Layer 3 of a small transformer language model trained on English Wikipedia (9 layers, counted from 0, width 128).
A neuron's activation on a vector x is SiLU(gate . x) times (in . x), where the dot is the dot product.

Input weights of the MLP neurons that the questions are about. A number n stands for n times 0.0014.
n58 gate: 162 49 41 -121 39 7 36 93 24 68 -229 46 115 -124 76 0 -243 201 -125 -64 -87 -78 -154 100 9 -158 77 -72 -157 117 -123 26 -69 93 -119 -6 -90 -111 -11 108 -63 -95 -38 53 -53 131 -35 -58 -109 -118 -187 21 23 274 -84 -44 12 -32 96 64 168 26 -43 -147 -9 -12 70 3 -136 97 -60 -162 -153 98 232 -133 40 107 -23 20 39 48 -51 -66 -141 -34 -208 0 10 20 -107 -132 -43 203 -34 107 -185 -29 122 115 -138 -165 9 -26 -10 28 -210 -266 20 -68 244 110 115 14 74 -16 -116 171 30 -23 90 -10 4 -6 -54 -73 -230 0
n79 gate: 57 128 76 -106 37 -13 34 -67 20 -169 -77 25 21 6 129 83 53 -7 54 -27 117 -75 98 -91 -134 -364 -187 10 15 -10 40 -57 -27 6 52 -63 -79 9 98 78 208 82 -60 -25 16 203 -201 -20 -160 120 6 180 -6 -238 -40 -121 -110 10 65 35 74 -25 51 103 -29 101 104 53 73 288 -105 226 -72 -18 -140 -38 -113 -168 -38 133 29 133 32 164 -54 -42 -85 155 31 -3 70 3 -86 -247 -124 11 84 -288 -57 38 176 56 115 114 -69 97 -4 60 107 -14 -10 -36 141 -75 -119 18 111 -82 -43 -48 26 13 20 143 119 54 110 -22
n83 gate: -51 28 -3 63 0 0 30 -29 -99 221 -18 150 -29 6 94 -37 62 32 -97 -11 -58 -72 -54 192 102 -132 198 -11 112 134 218 -11 -83 143 98 13 -56 -161 -3 -55 -49 131 -44 91 -86 65 104 34 -48 0 -38 -215 41 118 111 -14 -85 68 250 88 50 13 -222 -79 153 130 -19 9 54 -229 130 -158 -31 -73 82 -45 -102 271 192 36 -25 26 -221 -81 -47 34 -44 -81 -191 -17 -191 367 136 62 37 -20 -120 137 -71 36 74 26 -22 -77 -91 56 184 121 63 -235 -37 26 91 -70 99 104 -187 6 -30 -76 14 62 57 68 6 -80 -121 -85
n97 gate: 34 56 -38 -65 196 -82 187 -121 -140 -116 -161 78 -3 -82 36 -104 -16 42 -139 11 -210 -138 0 -80 23 59 -114 139 16 31 133 -39 89 52 204 283 -112 257 138 -61 26 -168 -5 136 39 148 -147 -68 42 55 98 10 -124 104 -53 -37 -90 -102 -43 144 -187 -49 67 6 190 132 -157 -104 67 160 3 42 120 -44 -115 21 61 127 116 -228 8 -105 -74 -46 77 -113 34 -149 -271 -102 43 95 142 34 0 -97 -57 40 -29 -42 84 150 167 -32 -52 -8 25 35 -26 -25 -66 34 -98 -83 -67 -53 131 102 47 116 14 32 39 -71 -16 -33 154 -3
n118 gate: -35 93 -105 -21 151 201 -143 -41 86 46 -111 -10 -246 26 -43 -4 -13 -18 -140 43 148 129 169 3 -154 -56 -20 -356 49 -164 58 -55 127 79 -88 122 14 151 36 101 -87 20 -56 -3 3 -111 90 -11 -203 -117 -6 -49 -98 -107 -21 -45 -132 98 122 -56 129 83 64 -14 -107 214 -12 9 9 82 -3 197 35 -126 80 -236 -230 0 -139 128 126 -75 -70 20 64 -154 61 -36 52 -44 -97 98 -7 -231 75 89 111 -9 0 50 -140 158 6 13 17 107 -65 -51 -85 40 54 94 -12 -140 252 -3 -76 -46 -304 -42 44 3 76 -158 -55 108 16 47
n166 gate: 36 -169 68 -3 12 -33 169 -15 -132 -88 19 -92 -37 -103 -204 -165 92 151 -20 3 18 -92 67 -38 -82 -89 -77 -125 -209 4 201 -172 112 81 -68 105 -24 0 31 -79 3 -34 -75 0 128 7 20 -36 -76 83 83 -149 -107 -53 41 21 -16 -209 -68 225 -23 168 106 -71 78 23 -113 -55 -38 176 63 348 -104 -20 106 -66 65 90 -65 -21 -9 -175 -84 207 75 -88 -33 15 -27 -159 115 63 -375 -57 -19 -85 -122 72 -100 45 30 108 187 -33 -44 -21 300 -87 -33 -21 -126 136 -166 -79 32 -7 217 194 191 28 220 -69 37 -204 13 -139 -10 -72
n58 in: 151 52 73 -86 -59 -86 -20 13 -88 -172 12 265 86 39 -86 51 11 -16 -131 16 124 77 -43 -19 -43 -10 4 110 12 -89 35 41 58 73 -77 -85 -22 84 121 -211 41 -44 -15 -284 245 35 -118 149 -157 82 118 47 -72 -228 -91 65 -167 250 49 -157 -7 -144 130 165 61 -150 -17 -172 25 -233 -90 -91 49 -168 -4 -85 101 68 -140 138 -137 -62 44 96 -173 154 53 -87 -111 213 49 -68 -65 -120 101 76 -82 -35 -90 48 -195 106 104 11 -70 109 -309 100 90 -163 86 -65 54 -95 -38 198 23 261 114 313 40 -118 64 168 -82 -131 42 129
n79 in: 206 -35 -111 17 -23 86 -123 -16 96 65 -13 96 -67 26 -47 137 -95 42 89 44 127 -69 -9 -132 69 129 -82 -162 129 50 -67 -3 133 -17 -7 -26 -21 37 128 128 274 -54 8 0 -176 34 -101 -46 64 -232 40 -44 -43 50 27 37 -42 173 149 11 136 -186 -176 -95 -49 17 4 62 -41 83 -204 30 111 -20 38 105 102 -26 -197 75 15 73 -63 7 -32 -37 55 -244 6 -34 -77 59 -59 -9 -104 0 -33 39 19 -186 84 142 -53 135 -45 81 -172 78 247 -181 27 74 76 -46 -51 -69 -65 -50 -101 0 15 -75 52 -9 130 91 -117 111
n83 in: -31 -28 77 -47 88 59 -24 152 151 -13 -193 102 -42 92 -37 244 -172 166 75 -59 96 104 -93 98 -23 -47 487 -51 59 110 -38 45 -31 221 -4 47 88 74 92 97 -109 46 -14 32 36 -3 -149 58 -76 16 -158 164 -52 -38 145 -27 -49 107 80 46 146 -79 43 85 18 -65 54 47 11 -107 -83 -52 -153 -73 -113 -39 208 -100 -65 -33 180 -42 -120 -66 -101 99 -57 -148 -99 -58 119 -93 61 24 130 -20 -91 40 6 -138 241 -65 -154 147 -7 12 232 -83 -32 -20 -130 0 270 42 6 129 -143 -98 -168 67 -27 -16 43 -16 -6 -23 121 -75
n97 in: 34 -183 22 174 -87 100 50 5 11 -24 -273 256 -68 -18 91 24 -39 213 160 8 24 -121 -6 -31 27 -166 -57 -7 -52 -105 -121 37 -145 -72 67 73 105 138 -87 -49 -31 64 -133 -25 16 -87 -183 -96 39 -15 -220 -74 192 55 53 -238 3 30 14 -31 -23 28 -251 -89 78 66 -108 14 34 -9 -170 72 -87 150 31 45 -78 3 -43 28 -26 -90 125 97 15 -6 44 -78 -128 32 54 43 -277 -89 126 -24 -17 -189 -36 -21 26 48 100 128 176 135 48 47 11 -92 -65 -89 -74 -65 110 -59 51 113 44 -147 99 -101 -63 -112 -68 43 87 103
n118 in: 36 65 -197 -36 107 282 81 -141 58 -161 0 3 -86 -12 0 116 -79 3 149 -87 -31 117 -167 -46 79 41 25 14 103 -183 11 25 -23 -93 172 30 -52 18 26 6 -45 89 -74 142 135 39 -6 -61 56 115 -82 -50 34 -12 -84 -112 -346 177 113 -170 21 162 126 -96 67 -75 -210 -57 19 -38 -116 50 -27 28 -225 64 -313 -21 60 -22 136 184 29 -124 -76 -45 -64 -14 43 95 -6 31 -28 -130 -15 27 67 3 0 -165 -38 16 3 46 -79 113 -37 -43 -86 44 84 107 184 109 -147 61 -69 -21 32 45 -53 111 -65 141 -117 -116 208 101
n166 in: 127 207 75 -91 104 162 90 -42 -104 18 125 -65 88 14 -44 42 83 102 104 19 129 105 -174 -15 -87 114 149 -128 -65 122 -128 -60 -131 148 193 140 -50 -155 33 -62 106 138 -40 68 53 259 194 -79 -98 -113 188 39 -6 215 120 216 47 36 69 -94 -55 58 -262 -9 7 59 -129 202 79 -190 63 -43 -45 278 -62 27 -228 -56 -18 -7 175 -46 -229 112 160 -7 -101 -113 -192 73 61 -75 -111 69 322 75 -20 95 -79 87 47 32 109 28 -127 81 48 62 -16 -6 133 13 93 -78 69 -154 95 85 37 123 -46 -211 -99 162 -218 -225 -152 -84

Each question shows a token from some text and the vector x that enters the MLP there. A number n stands for n times 0.018.

" the": -64 96 -57 125 62 7 35 81 -83 -11 126 -21 28 -49 -36 49 -85 -4 60 70 16 309 60 -37 119 23 22 -78 117 10 18 -61 -20 -54 -17 -85 136 4 55 -2 2 -25 127 -19 -12 -11 48 164 39 43 -64 -26 -54 -69 31 89 -31 -25 -42 12 60 39 15 -37 -47 -96 -4 46 -38 -2 15 87 52 38 -35 28 17 -6 -77 11 4 -45 -95 1 42 -1 -32 41 -45 -71 25 -65 -43 12 32 -110 12 -96 -3 -72 5 -59 9 26 -15 149 37 8 -32 -42 -19 44 -4 -66 -170 -240 -110 50 -34 -19 -118 -16 -134 122 103 10 -2 -51
Which neuron fires most, and how strongly? n97, at about 0.33

" R": 18 77 -81 38 4 27 -24 -34 -106 -138 18 -92 82 -10 -63 -71 87 84 32 39 -42 89 -43 32 72 -88 -8 33 67 157 48 42 36 -70 115 -66 145 -125 -96 -54 -73 -110 101 21 13 -100 -72 115 21 44 -21 43 89 -24 -50 4 14 36 -9 58 26 -48 -3 9 -88 -71 -59 -91 54 -44 75 -109 -44 -29 -67 -144 36 48 62 -25 -38 51 41 7 29 103 -10 -18 -94 -98 -40 -11 62 5 -4 -65 -6 22 82 102 3 22 40 5 8 14 1 55 -309 -36 -101 28 -36 6 96 158 -66 -60 -43 96 -115 70 -221 47 -25 5 -28 -20
The two highest activations, in order: n83, n79

"at": 192 25 -11 97 5 26 3 30 -91 -21 -9 74 -234 10 18 -30 111 4 -17 57 -14 85 -128 2 61 -144 -39 -10 58 0 -22 76 -13 -27 48 7 100 -55 -132 34 -24 -62 55 48 -49 32 69 91 82 17 -19 -13 -55 -51 -78 -42 -36 -3 -45 -138 23 -10 61 93 -105 -21 80 29 135 -20 -19 -16 -36 60 51 92 -14 -120 -83 14 -23 -4 -22 -64 -73 -1 5 97 137 -101 55 -28 -62 -6 -26 -104 -18 75 -55 -63 19 11 3 18 53 -104 52 -26 -28 48 -25 61 9 13 -6 3 -39 107 31 -19 -218 -21 18 -69 188 -19 37 -66
The neuron with the highest activation: n166

".": -24 74 -28 -78 -10 -6 20 32 -4 1 -48 -38 -46 109 -77 29 -117 7 6 20 -5 -34 3 57 28 -39 -1 -29 100 -52 -73 83 30 3 46 -22 143 52 -60 -9 -59 -16 96 17 -11 -19 43 122 55 85 62 -90 60 60 24 42 1 -26 34 -11 -68 -2 -29 -19 -40 -151 -17 61 58 56 -43 51 37 -71 59 23 5 20 23 -96 -106 66 -124 -62 11 -26 0 78 -12 -70 -102 -7 61 -35 7 25 -83 -43 -32 -121 -47 5 -79 1 -114 -9 90 72 -52 -88 -31 49 53 65 -12 96 -152 -7 -30 18 -197 10 -54 17 -2 -139 -35 -112
The neuron with the highest activation: n83

"i": 102 -37 44 -3 -41 17 -4 -7 74 -26 23 49 29 3 95 -27 -53 -70 125 -32 22 75 9 -167 12 4 -69 -18 13 -55 -21 79 -6 86 -48 -60 167 36 -119 100 -28 -82 82 22 71 57 -31 92 68 52 6 1 -74 -62 13 -138 -31 56 -14 -46 72 5 41 31 -126 -71 -4 -41 -1 -149 -3 -11 38 60 -44 17 53 -14 101 36 24 -37 -60 -23 1 27 10 79 -4 58 97 27 -10 -33 -70 4 -7 -25 -24 106 77 40 63 3 37 48 51 10 17 -21 -21 -2 68 107 -33 23 -270 -26 56 0 -105 55 37 -19 32 43 -8 50
Which neuron fires most, and how strongly? n79, at about 0.43

",": -81 31 -67 -80 -26 76 59 64 76 -31 76 -99 -36 -26 18 9 -127 -47 23 -133 44 -95 -44 11 100 19 7 -33 81 -24 -25 47 -10 -51 -17 -17 128 153 0 6 34 -12 62 40 26 186 -77 78 38 3 31 -66 56 -80 54 51 -79 15 -37 58 12 -18 40 -39 6 -48 -82 -51 70 -56 113 -13 -21 -28 -15 56 -58 -54 -4 71 -32 -101 -23 -35 97 21 7 66 -22 -14 16 -49 59 -40 23 -77 -115 45 9 4 38 -7 -5 29 -24 -123 37 -12 -41 -125 -35 67 -92 102 -68 91 -46 -114 -145 67 26 40 -243 -12 -112 -51 -65 -161
Which neuron fires most, and how strongly? n83, at about 0.7

"m": -14 1 128 100 -1 97 -157 42 -17 -36 -2 -106 -3 105 59 -13 -38 -6 -14 -65 28 -84 14 36 -5 28 59 12 -17 -34 -1 -52 66 -86 -9 5 266 -67 -65 9 26 -13 56 -20 -38 17 59 50 40 18 19 -8 -87 -129 -92 -40 40 52 68 7 -84 23 -169 -15 -82 -40 10 75 -3 -91 -19 66 28 7 27 126 -8 3 11 0 38 -73 -74 -157 -12 -12 24 -94 -28 -107 74 -51 52 25 19 -68 8 42 103 20 40 72 -60 37 -43 31 51 -64 -202 89 82 -106 -108 70 13 -127 -56 68 100 40 -92 -15 -192 18 64 29 -20 -105
The two highest activations, in order: n58, n118

"e": -7 55 250 -59 6 -10 -5 -63 27 1 86 5 31 -66 35 52 91 7 -7 -138 -26 -64 -42 -64 32 -5 -31 -82 54 -3 -61 22 -10 43 11 51 145 -21 -114 95 -64 43 56 19 -31 44 128 109 -20 117 -68 50 24 32 88 -28 -6 20 -76 -78 -55 -8 0 31 -61 -99 -5 53 36 -4 -28 -10 -11 32 -36 -32 -4 -47 78 9 83 10 19 -9 -5 152 -42 16 -40 65 34 -68 -41 38 87 16 14 -55 4 -1 13 29 15 -15 21 37 57 72 -61 130 68 6 42 29 32 -69 -141 -11 -86 9 -126 9 43 -6 5 6 39 -14
The two highest activations, in order: n58, n97

" his": -84 12 44 52 -111 -53 -28 162 -109 -3 33 -94 -54 -7 -83 108 -80 -93 33 36 -26 171 57 -20 72 14 -89 -69 103 7 -15 33 -59 9 5 -66 276 75 32 -34 31 -62 126 91 -127 -16 -106 181 45 -60 -89 -103 86 40 89 4 -5 65 -22 -29 116 19 -41 -76 57 -90 -91 168 -3 42 78 9 -81 49 -124 -35 91 12 -42 84 -21 -46 -35 94 -29 -130 43 107 62 -42 -66 3 25 49 79 -18 -46 7 -2 44 -17 -5 -140 138 28 161 -14 49 39 87 -43 7 34 -95 -99 -129 10 -21 26 20 -50 107 -151 79 -10 -45 -38 87
The neuron with the highest activation: n58

"ou": 39 69 14 126 -33 69 88 106 7 -42 -69 139 -137 10 65 80 37 -86 43 -40 52 -17 31 -1 27 15 -55 -60 86 -15 -45 38 49 -126 -14 -16 79 -95 6 -8 233 91 169 -56 17 -9 58 -70 -80 -2 134 -13 7 -11 26 2 -7 66 -43 -115 38 -28 -29 37 -73 -25 -76 -95 -62 65 0 30 48 99 15 46 -10 47 6 8 -14 42 -11 -140 29 2 7 87 70 55 -57 -29 -14 -51 7 -87 -94 8 14 -56 -2 17 4 -137 59 78 -114 38 -27 48 -54 -51 37 -34 41 24 32 37 -47 27 -101 -38 -161 76 31 32 124 -7
The two highest activations, in order: n79, n118

" t": -78 110 -202 -120 -65 -223 72 -10 43 29 7 -68 -83 -52 -65 7 47 -43 58 26 -40 45 4 -74 20 43 23 -47 -16 -29 -18 33 -45 -80 -30 -13 79 -40 -51 -101 40 28 52 20 51 -18 -37 -66 -26 -8 -64 -43 -35 -74 48 74 29 -47 -65 -25 -104 35 -12 159 27 -132 22 87 27 118 -2 -30 50 21 64 119 -73 -59 -118 -45 -62 -39 36 78 -45 -68 -7 141 -62 97 -181 50 18 -47 54 -26 83 60 -1 -10 -54 132 -3 55 10 91 37 -44 -54 74 167 7 -21 -31 12 134 -42 5 30 26 -78 -17 -325 -55 -26 87 -26 19
Which three neurons fire most, strongest first? n79, n83, n97

" C": 94 46 -94 162 32 -81 21 -52 -27 -105 78 -24 62 58 -44 36 -75 -84 89 8 30 102 -81 72 33 50 -61 12 74 110 6 0 22 -94 18 6 154 -86 11 -100 -98 -77 3 10 -30 35 36 -12 21 113 70 -36 40 4 19 98 -21 -70 -3 -60 84 97 121 44 -131 25 -36 61 -22 -101 25 76 -15 -56 -36 -46 -139 60 -84 -23 -15 -52 102 0 191 89 2 90 13 53 17 -32 6 16 22 5 137 7 4 100 12 29 19 221 28 80 77 0 -104 29 -86 -38 77 54 -9 44 -35 -71 -24 6 -124 7 -184 101 -31 -15 87 -64
The two highest activations, in order: n79, n97

"|": 63 -19 -58 57 42 4 14 12 -55 -64 5 -72 -5 -41 -118 -78 52 -16 -151 105 32 17 26 -35 102 -95 -162 17 -86 -19 35 -17 24 -14 22 11 97 75 -2 14 79 103 66 78 136 -74 1 235 95 88 -12 1 21 58 74 -16 17 15 22 -78 -25 12 -105 -125 -10 -54 -39 54 -134 -37 -36 54 74 -42 -25 -1 -48 23 -21 16 25 7 103 41 93 44 -55 82 -19 1 4 -12 50 -19 119 -27 92 -91 -27 -131 -2 24 2 27 -29 117 8 105 10 60 -60 3 -54 -33 8 96 -102 63 104 94 11 65 -287 2 86 39 62 44
The two highest activations, in order: n97, n83

" ch": 77 17 33 167 24 -12 18 52 50 86 68 -60 30 120 -217 -94 -39 -52 12 -100 -21 22 12 -79 -82 54 -57 -35 51 71 -67 31 14 -30 -2 -1 68 -27 19 -1 32 -60 79 -41 87 36 6 121 2 59 -109 -40 -15 -162 -88 6 -136 -134 49 20 12 15 2 88 12 -23 -29 68 -34 -101 -141 -8 167 80 -13 -30 -90 39 -88 92 -89 37 39 -25 2 -38 -7 116 26 1 -122 -68 43 -17 12 -44 46 28 0 -101 -19 88 -77 14 7 88 -59 -13 -83 71 -9 25 -5 4 15 -7 -62 113 86 50 -223 -2 -193 1 80 -38 25 -85
Which three neurons fire most, strongest first? n118, n97, n83

"8": -9 52 28 -243 -10 -14 22 26 37 -36 88 -94 73 8 -78 119 -73 60 -13 -95 14 24 -95 42 40 36 -17 23 35 -40 48 -3 -63 -49 -79 27 129 -7 -69 10 5 7 6 -2 -108 -6 5 14 -41 2 146 45 8 0 -62 51 33 9 37 -72 -4 -62 62 60 -28 -34 -116 -42 -27 -36 14 23 -25 -59 -71 43 -102 -126 -153 196 -58 27 87 21 -13 54 69 7 -20 -20 3 -12 23 -30 -15 -57 17 -11 41 21 -51 -11 -6 -181 -42 78 39 -25 136 -45 -41 -51 -5 54 -101 -71 -41 -31 74 0 -290 -70 -13 57 -51 -70 -10 -44
Which three neurons fire most, strongest first? n97, n79, n83

"9": -26 14 34 -151 33 17 53 88 42 -39 -160 -20 98 8 -52 102 -32 13 -86 38 51 -49 -35 40 -17 58 -86 24 25 -46 17 -45 -56 -60 -24 -79 159 46 -66 -27 13 38 -58 -20 -69 12 -26 151 16 25 148 -43 48 -37 -81 -1 22 51 -47 -27 6 9 -28 98 -112 -14 -105 -107 9 25 110 27 -139 -59 5 48 -31 15 -137 180 -72 18 133 5 -27 47 -20 -4 1 -17 74 8 -40 10 79 -51 2 -32 -4 21 17 -15 -47 -87 -9 47 22 -117 150 -32 25 -36 58 60 -11 17 -8 39 67 -4 -170 45 -148 57 32 -60 7 -91
The neuron with the highest activation: n58

" A": -3 -12 42 53 -68 8 93 2 -118 -119 106 -19 43 -31 7 -2 -12 -28 97 -16 -8 59 12 -28 88 -11 -55 71 188 11 -163 -96 31 -100 94 -62 89 -24 8 -38 -15 -53 29 71 -8 27 70 -21 55 -16 143 32 114 8 10 -64 -139 49 -72 11 70 41 25 -18 -31 -82 29 11 -33 -54 45 -42 -2 62 -48 41 -54 99 -12 77 55 54 -18 -6 -10 10 39 72 -85 -44 -40 14 -53 -7 -92 -105 55 60 55 -19 7 -46 46 124 91 74 38 11 -269 -43 -9 -87 -90 40 -15 30 74 -77 -6 -7 -140 -27 -240 39 29 -46 18 65
The two highest activations, in order: n83, n79